Layer 5 of a small transformer language model trained on English Wikipedia (9 layers, counted from 0, width 96).
A neuron's activation on a vector x is SiLU(gate . x) times (in . x), where the dot is the dot product.
The model reads these tokens: "5" "2" "6" " |" " " "20" "9" "6" "9" "2" " |\n" "|" " E" "n" "s" "em" "b" "l" " |" " E"

The vector x that enters this layer's MLP at each token. A number n stands for n times 0.031.
0 "5": 6 3 27 12 12 18 36 -39 -6 35 -24 -14 20 -24 -46 -1 24 27 -38 37 43 -8 17 -24 -55 4 72 7 -9 -26 5 61 38 -8 19 -6 -23 5 -5 9 17 32 -33 88 10 9 4 4 38 38 33 -75 -22 15 8 -9 2 2 24 1 28 6 13 -19 15 22 0 -32 8 49 -20 -7 6 9 -14 2 4 -20 -26 7 -15 3 4 5 4 -14 10 -8 28 3 23 -3 21 13 25 18
1 "2": 11 5 19 12 23 20 26 -26 -9 38 -29 -17 13 -20 -44 2 22 23 -41 40 32 -15 20 -14 -55 20 73 7 -2 -27 31 42 27 -20 35 -9 -3 -6 2 -7 12 43 -37 80 29 13 -1 4 40 28 21 -92 -19 37 10 2 -1 0 33 -8 25 1 6 -21 5 9 4 -34 14 46 -24 -7 1 20 -14 -15 6 -24 -31 -3 -19 12 3 -6 22 -18 -3 8 30 13 14 16 22 9 6 20
2 "6": 5 -1 24 19 15 21 29 -29 -9 25 -32 -11 30 -29 -41 1 35 33 -42 40 47 -10 16 -24 -51 -4 63 7 -6 -23 10 62 32 -4 20 -3 -18 1 4 2 18 37 -24 91 16 12 5 2 37 38 36 -76 -22 21 -1 -5 -2 -2 26 -1 26 6 13 -20 9 28 -2 -30 18 54 -35 -3 4 9 -20 0 -2 -5 -20 9 -13 -1 -1 3 1 -17 6 -10 16 6 18 -6 25 15 30 11
3 " |": 23 -1 23 44 0 1 49 -44 11 37 -49 4 35 -23 -38 8 32 33 -32 23 -29 -10 -4 -7 -50 22 54 -65 -5 -30 43 24 -9 0 -21 -11 -15 13 -9 -1 24 39 -38 62 -6 23 13 -23 3 29 -1 -44 -27 19 1 -7 -16 -28 36 11 4 -18 -6 -28 8 -13 -25 11 16 32 -32 30 -9 -25 -21 -2 -19 -2 -2 5 30 18 -8 -18 -7 -21 -1 2 5 -12 17 -37 8 -3 23 21
4 " ": 10 -1 23 -1 12 -31 11 -19 -23 50 -67 20 6 -19 -6 3 9 28 2 9 -19 -17 19 3 -7 1 69 -30 -10 -10 -27 35 33 -33 16 8 3 24 -24 -17 25 79 -25 94 22 16 -56 4 7 -3 4 -47 -1 15 -8 24 2 12 -16 -14 10 -7 -7 -20 -2 9 -15 16 6 -13 -41 11 8 3 -22 -4 24 11 -12 10 -11 15 -17 -24 51 3 2 -16 19 19 24 -20 14 32 6 47
5 "20": 35 -13 -16 -8 -9 11 28 -43 -8 10 -24 20 -6 -77 -49 17 33 41 -6 25 32 -10 23 -24 1 25 59 2 -3 -26 -24 57 13 -47 22 -30 -33 -9 -4 0 13 11 14 50 11 35 -31 -12 21 2 40 -81 -33 8 21 17 -16 1 26 -29 24 -19 -7 -38 -17 -4 13 -9 17 16 -5 -5 43 22 -14 31 -5 -33 41 -8 -20 27 -30 -19 -12 -30 -20 -12 -8 11 1 -10 45 6 -9 34
6 "9": -4 19 60 4 7 29 11 -7 5 -8 -1 0 24 -5 -82 1 15 39 -29 -19 41 -55 0 -2 -19 -20 39 31 -16 -4 -37 62 31 1 -9 -26 -18 -38 3 4 35 27 -25 39 23 23 6 -7 11 -18 -13 -63 -27 33 9 30 -30 6 31 -49 49 12 -16 21 39 23 -20 -28 19 49 -54 25 23 -2 -45 -2 -26 -41 -15 -6 13 43 -27 27 -5 -26 -31 -35 17 5 -7 8 22 -14 15 26
7 "6": -9 34 70 19 9 15 14 -9 11 13 -26 -19 17 -12 -33 -13 7 29 -43 9 41 -43 -10 10 -50 -3 40 17 -25 0 -29 61 30 15 -11 -19 -16 -35 20 3 23 27 -32 66 6 17 7 -15 38 35 -2 -73 -6 24 -6 25 -27 6 18 -19 67 -13 1 9 27 62 -19 -43 15 60 -14 4 9 27 -17 2 5 2 -28 20 19 25 0 0 -2 -20 -11 -25 6 4 26 -27 2 -17 39 6
8 "9": 12 17 38 -6 25 17 21 -13 1 22 -12 -2 15 -21 -38 -5 16 19 -59 31 33 -8 -4 -15 -80 3 60 1 -15 -15 -15 70 39 -1 9 -39 -8 -35 2 39 8 32 -52 60 32 23 1 5 25 25 13 -76 -7 -4 -6 28 -7 17 7 -15 62 -11 9 -10 8 46 -15 -45 6 69 -10 6 5 17 -31 3 -13 -7 -26 31 7 13 11 18 0 -18 -14 -9 23 10 22 -11 14 -14 13 21
9 "2": 22 24 47 9 33 28 17 -16 7 30 -13 -16 -3 -8 -30 -6 16 15 -51 36 24 -10 8 0 -76 14 68 -8 -16 -10 6 58 25 -4 12 -35 4 -29 7 12 9 43 -56 63 39 26 2 -2 40 28 14 -88 7 35 11 31 3 13 17 -17 44 -16 6 -16 -12 31 -16 -45 1 37 -3 -10 1 9 -5 -17 12 -17 -40 12 -5 17 20 -19 23 -23 -18 1 20 17 12 4 8 -15 13 31
10 " |\n": 25 -36 52 39 26 -23 32 -62 -28 22 -35 -22 21 7 -6 -28 28 38 -66 13 -9 28 -17 10 -47 -13 48 -13 -9 0 -16 17 -16 24 -8 0 -17 -28 -10 -3 -1 28 -16 -20 -30 45 -10 -10 20 -5 23 -3 14 8 -24 15 -5 18 26 -9 35 -5 -5 24 32 55 -14 7 5 8 27 24 41 -42 -28 8 50 19 -1 53 -7 -15 2 -16 41 -2 -20 21 -45 4 45 -28 32 -30 -3 39
11 "|": 39 16 18 54 4 6 51 -69 -14 1 -56 -10 29 -9 -23 -1 18 18 -34 36 -32 -9 -22 8 -52 -23 11 -11 -44 -30 16 3 -24 34 -12 7 -30 -9 -9 19 -5 32 -10 54 -36 14 20 -11 -12 30 14 -3 -6 3 58 2 -23 -19 15 -35 18 -28 -25 -25 -33 27 -17 14 11 -3 45 26 -24 -46 -61 -12 30 -5 12 22 -1 7 -10 7 19 -12 -9 -9 5 -13 13 11 6 -20 10 39
12 " E": -25 15 -2 21 44 -10 -2 -74 -8 -29 -55 3 -9 -86 -22 -27 51 4 11 -10 -32 -8 -20 15 -31 -30 33 -38 -10 -24 -34 42 -56 -20 6 40 -19 11 -5 -27 7 15 1 -9 -32 2 -6 42 8 0 -15 -19 0 18 11 9 -17 -14 21 -19 31 8 -37 -27 0 34 30 -2 -15 -3 4 -9 20 -24 -22 15 22 8 -3 16 -36 -1 -20 -9 20 -38 -38 -36 17 14 -16 17 -18 -15 -5 42
13 "n": 2 10 10 21 27 56 -18 -42 -76 -13 0 34 -46 -63 40 -9 -17 0 -8 7 -32 -44 -15 -3 21 -7 35 -13 -25 -13 -39 -9 -44 17 -11 42 2 10 -4 -9 8 29 -4 -7 -42 1 9 33 68 -4 -1 12 -24 14 18 7 -21 -6 60 9 45 13 -62 10 -6 17 33 15 -20 -23 -21 12 11 -41 1 16 -66 -1 7 7 -22 55 14 1 28 -11 -22 7 -43 0 -5 34 -13 -31 39 42
14 "s": -1 -3 46 -10 20 11 -53 -37 -13 11 -46 27 -3 3 20 -6 28 -31 20 -18 -31 -62 2 16 -27 -29 26 -15 -9 -29 -33 -16 -39 -54 -5 24 -4 -23 -39 -13 -22 -15 9 -1 -49 -16 14 22 43 7 -7 -40 -54 -2 27 -37 -24 19 47 -28 -50 36 5 -27 -22 25 41 -18 9 30 -33 17 21 -42 -33 33 -33 -35 -28 -22 31 32 -20 -18 39 31 -8 15 -15 -34 -14 49 17 24 42 0
15 "em": 37 11 50 -6 19 15 -26 -5 29 20 -12 7 4 0 46 -10 10 -1 2 40 39 -31 11 4 -33 12 -9 -50 -47 -18 -1 -9 14 -68 35 2 -31 21 56 -13 -57 70 -22 -29 5 4 -28 41 10 19 -39 -11 -3 -12 22 28 2 -44 43 -63 -22 -16 -14 4 15 -22 13 -16 -43 27 -24 23 26 8 -44 49 -35 3 -13 1 -7 34 8 22 56 6 -27 -56 -15 16 -44 -4 -13 9 4 20
16 "b": 62 81 15 6 20 -10 0 -30 0 -11 -9 32 -19 -17 -13 -8 -20 -33 -17 25 52 62 -2 -40 22 -2 26 -50 7 14 -21 51 -14 31 31 48 -23 -24 5 -18 -7 18 -12 -7 -47 15 34 28 -8 0 -35 22 -11 37 -21 66 -12 3 33 -52 6 -7 -22 -51 15 14 32 17 -13 26 41 30 15 -19 -10 -22 5 8 7 25 -32 -10 -26 38 20 10 7 8 -48 -31 14 6 34 -20 47 29
17 "l": 27 38 8 -25 37 -11 -45 -11 11 8 -49 -39 -24 14 39 0 32 23 12 3 30 -33 -63 -27 -27 26 17 -7 43 -59 -66 -14 -35 13 -5 27 1 -10 12 -42 5 -26 -33 19 -91 42 12 27 0 -13 -23 15 -47 -12 11 10 26 -32 -11 -22 35 9 12 -20 -19 -22 -20 -34 -23 -19 20 -26 5 -22 -16 3 -18 -2 -38 29 -26 1 -9 41 31 -15 33 -14 -52 -12 10 -63 5 14 8 -5
18 " |": 20 18 49 43 7 25 50 -59 -17 8 -42 3 22 -11 -17 4 -2 52 -25 18 -30 -35 -2 -10 -67 17 -1 -48 -23 -27 40 -4 -32 6 -21 18 11 16 -15 22 25 -3 -50 56 -37 51 12 -2 -18 -24 -13 -18 -3 -8 30 -26 6 -22 24 5 -15 -37 -14 -20 4 6 -12 17 21 -5 7 19 -9 -26 -46 -4 -5 14 5 -3 13 22 -18 4 40 -4 -2 -16 -32 1 20 -40 4 -33 26 34
19 " E": -23 19 -5 22 58 -9 -13 -76 -2 -25 -57 -10 -7 -81 -18 -22 43 -6 9 -3 -28 -5 -8 21 -28 -29 34 -47 -8 -16 -29 52 -48 -15 3 32 -16 23 -2 -31 10 15 -1 -8 -32 8 -14 39 16 -5 -7 -15 4 4 8 13 -5 -18 10 -13 30 -4 -27 -27 6 31 34 -2 -11 -4 -6 -8 21 -27 -6 19 24 0 -12 21 -39 7 -17 -6 22 -46 -33 -44 17 3 -4 11 -11 -2 -14 40

Each question shows the input weights of one neuron of the MLP. A number n stands for n times 0.0061.

n19 gate: -11 -78 27 -34 28 28 -10 -7 -25 -10 44 -32 32 8 -36 -23 1 9 -22 10 -33 24 -16 22 22 1 14 25 -16 13 -1 -14 41 -2 -48 29 18 33 -10 4 -32 9 16 13 18 -17 -19 5 18 -27 -13 -24 -32 7 3 -20 5 15 20 -32 -2 -1 3 -64 11 -18 -15 1 4 -3 -3 6 -5 5 17 -6 -4 -2 -3 44 -5 -4 19 20 -25 4 2 -8 1 -5 11 1 -32 35 21 10
n19 in: 36 -6 -3 -25 7 -28 -21 32 15 -5 -1 -18 1 -23 -8 -15 -19 -31 -25 27 -15 15 22 8 31 8 12 5 -5 -22 22 39 -7 -48 -1 23 -28 32 2 13 28 27 -6 15 -15 24 -7 -13 1 31 -16 -35 6 -19 -14 -20 35 23 -20 7 -7 -7 9 11 24 46 -45 -57 -38 -5 -8 16 -7 12 -45 8 -12 15 -18 15 -4 9 -13 -14 -58 0 -1 2 33 -3 -10 27 24 -11 16 -22
On which token does it fire most, and how strongly? 0 "5", at about 1.5

n62 gate: -18 -49 3 42 -30 -7 -6 38 23 -45 53 20 -17 23 -7 37 -36 -21 -17 -53 33 7 5 -34 13 -5 33 23 49 -39 -2 6 -24 -5 6 24 -31 -2 -18 -31 -2 -36 1 1 -11 39 -23 -4 13 -4 -21 6 32 -5 -1 -23 40 -13 15 -17 23 3 75 31 2 -22 4 -21 -64 -3 -15 9 21 30 -49 -32 6 -1 -29 -39 50 5 -21 2 -24 -2 29 54 12 8 38 -39 6 -5 10 16
n62 in: -43 -22 8 -9 35 13 -21 35 -22 5 -23 19 -1 21 -4 12 -17 -40 11 -6 21 9 17 6 -48 28 20 -39 -1 29 14 -11 -4 4 6 -24 -24 24 9 -6 -30 -42 16 16 22 20 31 -13 43 -32 -57 43 -19 17 15 8 7 1 -21 37 -3 5 -71 10 15 43 19 -14 18 -15 -36 4 -2 -4 1 -22 28 -15 -11 -2 35 -39 16 -22 49 17 17 22 -5 -53 5 9 23 32 21 -20
Which token does this neuron like most? 5 "20"

n90 gate: 6 -9 -16 -14 8 -28 -15 -1 13 -10 -10 14 33 -34 8 20 12 -9 24 -31 -4 -37 -24 5 7 -19 -21 4 28 1 -26 -18 12 61 -30 -9 -18 -18 -23 -45 11 -5 5 26 -22 -3 -3 38 -22 -47 2 12 -20 20 6 -26 -11 -16 -19 3 -18 39 -3 3 -26 28 21 -2 6 12 -24 14 -31 21 -1 22 -24 -26 -8 -17 6 -20 -14 13 -57 24 40 -21 19 -12 -5 -21 31 -24 23 -36
n90 in: -5 -6 7 52 25 28 -3 32 28 48 16 -32 35 -39 31 30 15 33 20 -1 -50 3 24 -40 -10 22 -23 -16 18 0 5 -51 7 -2 -21 -17 -21 -16 -1 -3 6 -25 37 -8 24 25 -37 15 11 -12 10 -21 -4 38 6 -20 12 3 -28 18 4 14 -1 -22 23 20 24 51 0 -10 -38 2 -25 -17 -3 -6 17 3 -14 -17 -5 -6 -7 24 12 22 -43 10 -17 18 -15 -18 -13 18 -32 -35
Which token does this neuron like most? 16 "b"

n171 gate: -21 -9 -8 -11 18 -1 -11 0 32 6 3 24 -6 -2 1 8 17 -44 -5 18 41 38 19 -25 2 -24 25 14 -27 19 19 -20 30 -15 1 22 13 8 14 -27 -36 17 -30 11 -6 21 5 -22 25 -18 -9 1 -4 -8 -28 -12 21 27 -7 3 -4 -18 43 26 -19 11 1 8 -11 34 9 -43 -12 -14 27 -7 -35 -14 12 4 12 -27 28 -16 -11 -31 37 -30 30 13 26 0 23 6 20 13
n171 in: -29 26 20 2 -3 19 2 26 -20 21 -23 -49 8 17 7 21 39 -14 6 22 -1 51 13 -28 -9 17 10 18 24 -46 17 -46 2 10 23 4 -2 -24 -20 -18 3 13 31 -18 18 -11 -13 -21 26 5 -42 17 -36 5 -32 4 -1 8 4 10 15 6 -27 -22 3 -28 -2 6 2 -1 12 -8 19 -12 -24 -12 -9 39 6 20 -13 24 58 5 14 -14 -25 9 -12 -14 26 -24 11 -25 12 -6
Its two highest activations, in order, are on tokens 1 "2", 6 "9"

n168 gate: 4 24 6 -1 22 -23 15 23 16 -17 -12 -36 14 21 39 -24 16 19 -10 -6 17 15 2 -7 38 -11 13 4 15 48 26 -2 -26 -5 23 3 24 12 -3 20 -4 -19 7 7 10 -32 40 11 49 -10 36 -15 -2 15 27 -6 -10 -38 -43 -5 -11 -7 -10 -38 25 -21 10 24 20 -17 5 -7 -2 19 -6 11 50 -6 27 7 -17 -4 -22 24 13 -12 11 2 23 50 -37 14 18 19 18 1
n168 in: 19 -8 -20 43 10 35 -65 -32 -17 0 10 6 -31 -13 8 20 4 -11 -10 36 -7 41 9 -4 -5 33 17 2 27 -21 37 -10 -10 12 -8 33 36 23 -33 26 -16 -13 3 5 -18 -8 9 12 -4 13 -34 42 -17 -35 11 -14 1 -19 -10 23 0 -11 1 -9 -3 31 -6 44 13 16 -33 7 -13 9 -24 -20 33 31 27 -31 -11 10 21 -29 -19 -33 -13 -8 12 8 6 -8 10 19 -20 -23
On which three tokens does it fire most, strongest first? 6 "9", 7 "6", 8 "9"

n52 gate: 11 -14 -30 4 24 -19 -17 -6 9 25 14 -20 48 -3 -6 -57 -8 -19 39 -5 1 -15 22 43 24 24 -15 15 13 47 28 -23 30 -3 4 -13 3 16 9 -5 -11 17 -30 2 -28 -45 57 25 4 8 38 -44 -9 47 -14 36 25 8 -6 -9 -31 -14 20 -20 10 -10 -8 -6 12 -28 14 6 -6 31 -39 10 -17 -35 8 7 -7 -3 16 24 -22 -25 10 -31 -2 15 -22 10 31 18 55 6
n52 in: 20 -10 -15 29 -1 16 13 4 23 43 -61 11 33 -11 18 17 -27 -5 4 17 17 20 -17 15 18 19 -53 8 -12 -30 -4 9 1 -22 23 -7 0 -28 0 29 37 1 -50 -16 17 -21 -41 5 -32 11 12 5 -13 -47 21 -12 38 34 -11 30 30 17 1 7 1 -25 -11 17 47 -9 14 5 17 3 5 0 6 -32 3 25 -3 18 -47 -3 -16 -26 -21 18 9 -7 -31 8 0 -28 10 17
On which token does it fire most, and how strongly? 13 "n", at about 0.29

n85 gate: 6 47 16 11 9 -12 -21 -10 -18 -20 -7 38 20 -10 38 -10 24 -1 -8 5 -22 57 -38 1 15 28 -3 -11 9 17 17 -31 38 -10 8 -24 -1 10 3 -15 16 19 33 -35 13 44 5 18 -70 -1 5 19 -1 25 12 6 55 -16 -28 -38 -8 8 -34 16 1 -25 -10 1 8 -21 -1 -6 22 9 5 12 22 22 3 -59 5 -4 0 -18 36 1 -33 -16 10 32 -29 -8 -6 -11 -16 1
n85 in: -18 -14 2 -7 21 -1 -34 5 15 -3 11 -12 -17 -2 14 3 51 -2 -43 -6 38 22 -16 -11 -8 8 -26 3 1 26 16 -25 2 2 36 3 -19 -12 6 -20 14 -3 26 -7 22 -29 6 13 -21 -39 8 14 9 5 -7 21 -3 -14 -28 11 22 14 -14 6 30 -44 23 30 22 39 -37 24 3 38 -13 -20 -16 0 18 30 -17 5 10 26 13 0 -24 -23 32 65 5 9 18 8 29 15
On which token does it fire most, and how strongly? 15 "em", at about 2.5

n13 gate: 1 -23 -9 13 4 -18 -19 -40 37 -20 37 12 -31 -1 -42 15 -16 17 24 -10 37 -9 -2 -26 10 17 -45 -2 -39 -16 -1 19 -4 -21 41 -12 -28 7 -17 26 -15 0 19 -29 -17 41 -38 6 -30 -4 -27 20 24 1 9 12 -21 -13 -47 28 -18 19 16 -14 -6 -7 14 -29 -16 -23 14 0 -11 -45 -11 9 -13 -23 -8 32 5 1 20 9 22 4 -24 -13 -35 -4 16 -10 2 12 -3 -10
n13 in: -28 -9 35 -14 6 5 4 5 -39 9 1 16 9 20 -1 6 42 30 22 3 36 -16 -7 4 18 22 9 2 -18 4 3 -23 10 4 31 29 49 18 -19 -21 -10 42 27 17 14 24 4 4 -42 40 -33 26 4 0 21 -2 14 -6 31 -15 -15 12 -6 -29 -11 11 14 16 -5 18 -4 -2 20 -19 -9 2 23 6 22 33 34 -16 31 -7 -6 32 23 26 15 47 -1 29 19 -1 -13 -35
On which token does it fire most, and how strongly? 15 "em", at about 1.2

n68 gate: -5 -21 17 -14 14 2 -5 -11 30 13 19 -11 9 24 46 -12 -6 2 12 -1 13 3 -38 -8 26 9 16 -37 52 -5 37 3 13 4 -6 -19 -5 -1 -9 -21 2 -17 -4 8 -7 -4 7 33 38 -26 34 17 8 26 -18 -14 -3 19 -12 15 34 -7 -14 -29 -45 16 -7 -44 4 17 -15 14 -8 29 26 -33 -2 13 41 -12 15 -22 4 26 20 -28 4 26 -1 -5 -22 -12 1 -30 -35 -1
n68 in: 13 8 13 -32 32 -21 -20 -18 -3 32 -21 -10 -1 -19 -11 -6 25 37 -28 -26 4 6 -14 10 50 -23 10 -5 2 38 39 13 -23 -13 -8 -7 -4 29 28 -7 10 21 9 -11 27 -2 52 -25 -17 -6 15 11 -23 -15 -9 14 13 10 20 -14 -1 8 29 -18 40 -1 -10 -1 -1 -28 5 12 -3 -1 38 16 16 17 -15 -13 30 3 -38 -21 8 -17 27 -18 -60 -18 -6 -14 -16 -16 29 -14
Its two highest activations, in order, are on tokens 17 "l", 11 "|"

n98 gate: -15 -48 -4 13 38 29 35 23 23 -30 51 21 -7 20 -11 7 -33 -28 -15 -22 21 34 3 -2 -9 28 -6 25 17 -23 -1 23 0 -44 -7 -7 -7 42 -19 -14 -15 9 7 -29 10 12 -35 20 -4 31 -7 32 2 -5 15 33 -7 -11 -6 -40 -3 22 14 -20 22 -3 -19 2 -2 35 22 -7 11 11 41 6 -22 -20 -6 -43 -4 -3 -37 17 -22 -27 30 -25 5 -22 -34 -7 -3 -15 -18 19
n98 in: 14 -23 8 22 37 -12 1 1 31 14 -14 -1 -12 1 -24 8 -10 -39 -13 5 -9 -15 1 20 57 22 -20 9 -4 -44 -15 -23 -6 16 14 -6 13 -24 -5 30 23 14 8 -3 49 3 -17 8 3 2 27 -10 -33 -3 -38 20 13 16 -13 9 -22 -7 -43 2 15 25 -8 -39 -11 -3 -31 23 -42 -29 17 18 16 4 -20 5 33 -9 -31 14 49 19 -17 -17 19 18 4 -7 -33 -25 -42 12
On which token does it fire most, and how strongly? 15 "em", at about 0.34

n21 gate: -32 -28 15 10 19 -3 -6 -7 8 1 4 1 -5 37 -3 29 13 10 -45 -15 -10 -9 52 -18 -13 29 -45 7 6 -6 -3 19 9 1 -16 -12 -12 19 -31 10 -1 -5 3 -33 -21 -12 17 12 3 21 12 8 55 -5 35 -27 17 -21 2 26 16 32 28 7 36 -49 -10 30 -30 6 21 9 25 -30 -11 -11 11 -18 -15 -1 3 27 45 -13 -13 -24 -25 24 10 -22 13 -11 22 -45 -3 4
n21 in: 25 -3 28 40 -12 23 -3 -1 -35 -45 1 -1 -12 10 -9 18 1 40 -18 -7 -25 29 -26 15 -9 0 12 43 -17 -30 0 -17 15 22 -8 8 -34 -50 -14 46 5 -31 -2 -13 14 14 -9 15 2 38 -27 -22 -31 -26 31 -21 -34 -19 21 7 4 -3 -55 17 -35 -28 27 5 -28 15 -5 16 -13 -4 -9 24 16 -20 -39 3 -13 -32 -14 19 15 3 17 27 19 10 5 -27 1 1 9 21
Which token does this neuron like most? 10 " |\n"

n118 gate: 20 -8 17 -25 19 5 4 20 3 13 34 -15 -10 -18 3 12 -3 -15 -27 -62 12 -7 -9 -3 33 9 31 13 1 5 0 4 -7 24 27 30 -22 5 -14 6 7 -13 -19 14 -39 -24 19 7 -26 -15 3 30 -3 -16 8 14 -3 -6 38 -10 -24 -16 25 -20 -26 -3 -12 21 -21 27 -3 53 1 -66 -9 7 -31 -25 33 -19 -45 7 24 -13 4 -46 -31 -12 -40 -38 -7 -14 -15 -1 0 -32
n118 in: 38 12 -7 7 -7 2 20 -27 19 19 -9 -25 -38 -15 10 19 21 -19 19 -5 27 12 -3 7 -15 10 -17 11 20 11 -10 -22 -10 39 8 4 12 -6 -9 -16 -3 -49 23 -39 5 8 11 -4 -2 -2 -26 6 -16 -22 42 -9 -11 7 14 -8 21 1 36 16 -4 36 -19 33 11 -3 28 -1 24 -18 16 19 7 4 -22 -23 3 12 -38 -13 -20 13 -7 -59 -33 17 -37 -23 31 32 -15 45
On which token does it fire most, and how strongly? 17 "l", at about 2.9

n116 gate: 3 10 -54 7 -11 51 31 18 6 21 -40 -11 4 -5 -18 -38 -33 16 22 9 -7 5 -19 23 -1 7 32 8 -6 -27 -1 -47 50 -40 -20 19 13 -3 -15 -33 -27 -28 24 -36 -24 32 5 -8 7 -2 6 -52 16 -9 -5 1 -25 -5 -9 -12 -23 -7 -34 -26 1 -6 -17 -9 -14 25 4 9 -11 -38 -5 31 -13 -3 19 26 0 -9 -17 -3 -14 -22 -10 4 -1 6 -12 6 33 36 11 -13
n116 in: 3 -49 3 2 8 18 3 5 -12 -4 -14 -42 16 40 -12 -22 -7 -25 -13 -10 -41 -3 22 4 5 36 46 -16 10 11 -13 -22 23 -3 23 -9 -16 20 9 12 -42 -46 27 2 1 27 -15 18 -6 1 33 -48 25 4 19 -8 17 -41 -1 1 14 -19 21 -11 -25 -17 21 8 -1 -3 -23 12 -16 -40 19 28 -8 34 17 37 -8 -53 -4 -8 9 -9 -14 17 7 -10 -18 -30 30 5 -4 -12
Its two highest activations, in order, are on tokens 5 "20", 3 " |"

n44 gate: -41 2 32 -13 31 -3 -13 -49 30 -6 -1 -27 -12 23 -15 8 -26 47 34 -27 -13 -28 54 13 20 5 -18 -1 19 43 8 -33 -21 -31 30 -5 17 22 16 51 13 -34 35 -21 -7 -13 -24 -32 11 58 -10 -5 -9 15 -14 4 -20 -3 11 10 8 12 -11 -18 -11 15 -3 32 1 16 -17 -3 -10 -31 -1 28 -3 28 12 17 12 -30 8 -29 -1 -23 -7 11 19 -3 -31 17 -2 14 -30 -10
n44 in: 12 7 -6 54 23 6 0 5 29 1 -8 -7 -22 -17 -4 44 6 -23 -32 -48 -34 -30 43 41 -19 -20 41 9 8 37 26 30 26 -6 -34 -11 6 14 -17 -28 -8 22 19 -2 4 -13 23 34 -12 9 -17 -30 17 8 -15 10 -36 -15 -27 -17 -11 -3 -1 -4 5 -16 5 10 35 -26 -7 48 19 -35 40 38 -7 -4 -48 40 44 -9 -34 -11 9 23 52 8 4 5 7 -20 8 -14 1 -6
Which token does this neuron like most? 14 "s"

n172 gate: -29 29 -14 19 0 -10 6 39 27 -26 1 -13 -44 -2 -22 8 -32 21 8 35 6 -15 -2 -5 -9 -2 40 26 4 33 -18 -44 8 32 16 22 -33 -16 -26 63 12 4 -4 -28 -34 -4 -4 -1 -10 32 -4 0 -25 -18 -24 8 -11 4 -39 24 -1 7 -19 -14 -11 21 3 -19 1 44 -7 2 -14 19 -11 -15 14 26 6 -30 -25 -16 12 -32 -14 5 -4 -14 29 -4 16 5 -15 -31 4 -8
n172 in: 16 24 44 37 10 3 -21 10 -1 -14 10 -13 24 -3 11 26 39 -33 1 -6 1 7 -4 49 6 1 -5 43 -25 -11 -23 -1 -17 -17 -22 36 -10 -14 40 15 -11 -1 -20 20 14 2 24 -16 22 -29 -9 15 7 7 10 -18 55 -1 1 4 9 -10 -19 -4 -22 35 8 31 -19 -19 -14 11 64 16 -15 10 -29 12 -21 -20 29 -57 32 -31 -44 32 15 21 -13 28 -12 37 35 -22 11 31
Which token does this neuron like most? 7 "6"

n50 gate: 6 -7 43 -7 -6 -3 -24 -3 47 5 -23 13 -10 39 -7 -5 -21 3 -15 -13 35 52 -27 -7 9 7 51 -21 10 0 34 -14 -5 3 -20 0 -23 -10 11 12 -38 -4 15 32 10 8 10 -7 22 20 21 -7 -9 27 -6 0 13 -14 -55 -8 -7 -13 7 -5 -44 -26 -21 5 10 -12 20 31 -25 -24 25 -29 2 21 -29 30 28 -21 25 12 0 13 -26 19 0 15 7 17 -20 0 -44 46
n50 in: -11 -38 -43 61 4 29 -3 -24 10 -2 47 2 20 -47 2 15 -24 19 -15 11 -19 10 -8 -20 -20 -18 38 6 -55 8 -20 -2 -9 1 3 20 18 -13 9 -12 -20 -56 27 32 -6 -3 5 56 24 -2 -43 -12 -47 6 18 -14 36 -25 -21 -22 -4 1 49 10 -38 -20 8 26 14 -10 18 44 69 15 28 -38 -14 67 -1 3 20 -27 25 -5 -1 -14 23 -24 2 0 -5 16 -14 -15 -28 13
Its two highest activations, in order, are on tokens 11 "|", 6 "9"

n102 gate: -2 -12 18 10 -16 14 28 -15 -7 -33 -19 6 -1 -5 0 21 33 -26 18 -34 -25 14 18 -38 -1 -9 -2 -5 -26 -12 -14 2 -35 -50 1 -17 22 -2 -37 17 8 1 -1 0 -20 -21 -27 16 -4 -35 11 20 24 -16 20 -9 -7 -10 -9 -4 -14 -20 -5 33 -8 35 7 -5 26 -28 27 5 -37 2 -1 5 -8 -8 -15 17 -13 -6 32 -28 -2 -18 -1 20 17 6 2 -13 46 24 -15 5
n102 in: -26 17 -48 37 -8 18 40 -21 28 -11 4 -40 16 -25 10 10 -24 13 -1 12 -17 -28 4 13 2 -10 -22 9 8 35 33 -48 5 8 21 -6 3 9 -9 -22 -3 6 17 -3 27 -33 -4 -8 27 -27 24 10 -21 -30 9 -2 -8 21 15 -20 25 16 -37 45 -17 23 -6 10 10 -28 17 -20 -25 6 51 -9 -9 -3 -38 14 -7 53 -10 16 16 -15 -17 -36 -5 -1 2 16 5 8 -1 -9
On which token does it fire most, and how strongly? 16 "b", at about 0.65

n96 gate: 2 25 -22 -1 19 31 -28 -1 4 18 -27 -12 -15 19 8 -7 10 17 -7 18 -31 27 -11 13 -29 22 -9 25 23 -17 19 -19 40 16 -10 -3 53 -30 -29 20 10 7 14 -7 -10 12 19 5 -18 15 -14 -13 -10 -10 -6 14 -42 -25 8 8 -24 -20 -14 23 13 27 7 -18 29 -23 -15 9 15 50 31 -14 17 46 37 -6 -16 3 -42 -32 -57 10 -37 -2 8 72 -23 3 -13 2 -3 -3
n96 in: 39 -12 -7 16 -24 -10 -10 62 -22 -14 38 -10 21 1 15 9 -32 35 -9 47 11 3 -37 4 -5 1 -10 6 20 -11 -43 -2 -14 -13 -15 1 20 -12 -31 -11 18 6 28 5 -3 -23 -4 -27 49 41 1 -30 7 18 -26 30 21 -22 8 -1 11 -23 25 11 14 -10 13 -4 38 -12 -25 8 -23 2 -8 -3 -16 17 -1 -30 7 -12 5 4 2 -1 -25 -11 32 0 -31 -45 18 -16 17 23
Which token does this neuron like most? 19 " E"

n75 gate: -22 4 -7 14 37 4 -11 57 11 -5 -21 31 -23 4 2 1 8 -21 -33 -14 -11 18 -17 -12 38 25 26 -25 -15 -29 -8 -21 -28 -5 10 -32 -24 16 0 -42 -16 27 -19 -19 27 32 -7 5 -20 -27 5 -16 -40 -16 -3 27 19 26 -25 -11 -17 29 50 -20 -1 -9 38 8 -9 -1 32 -54 8 8 -26 1 18 -26 27 -40 -19 36 10 20 -16 -12 21 -5 16 -34 -13 5 -16 28 -8 -38
n75 in: 15 -8 -10 -16 20 -34 -22 -3 5 -42 16 -28 44 6 39 20 17 -10 -6 12 21 22 -8 -11 11 35 23 -8 -13 30 14 15 -21 -1 -3 19 5 -1 10 -14 41 -2 -21 -11 -12 -16 -22 11 83 -5 42 25 3 -22 11 -35 -12 33 17 -5 -34 2 4 -14 -16 37 -42 0 25 9 25 -16 -9 6 0 30 8 -31 -8 -23 -2 1 -37 9 -25 -22 13 -1 11 -41 -16 -29 -11 -9 10 -14
On which token does it fire most, and how strongly? 17 "l", at about 0.77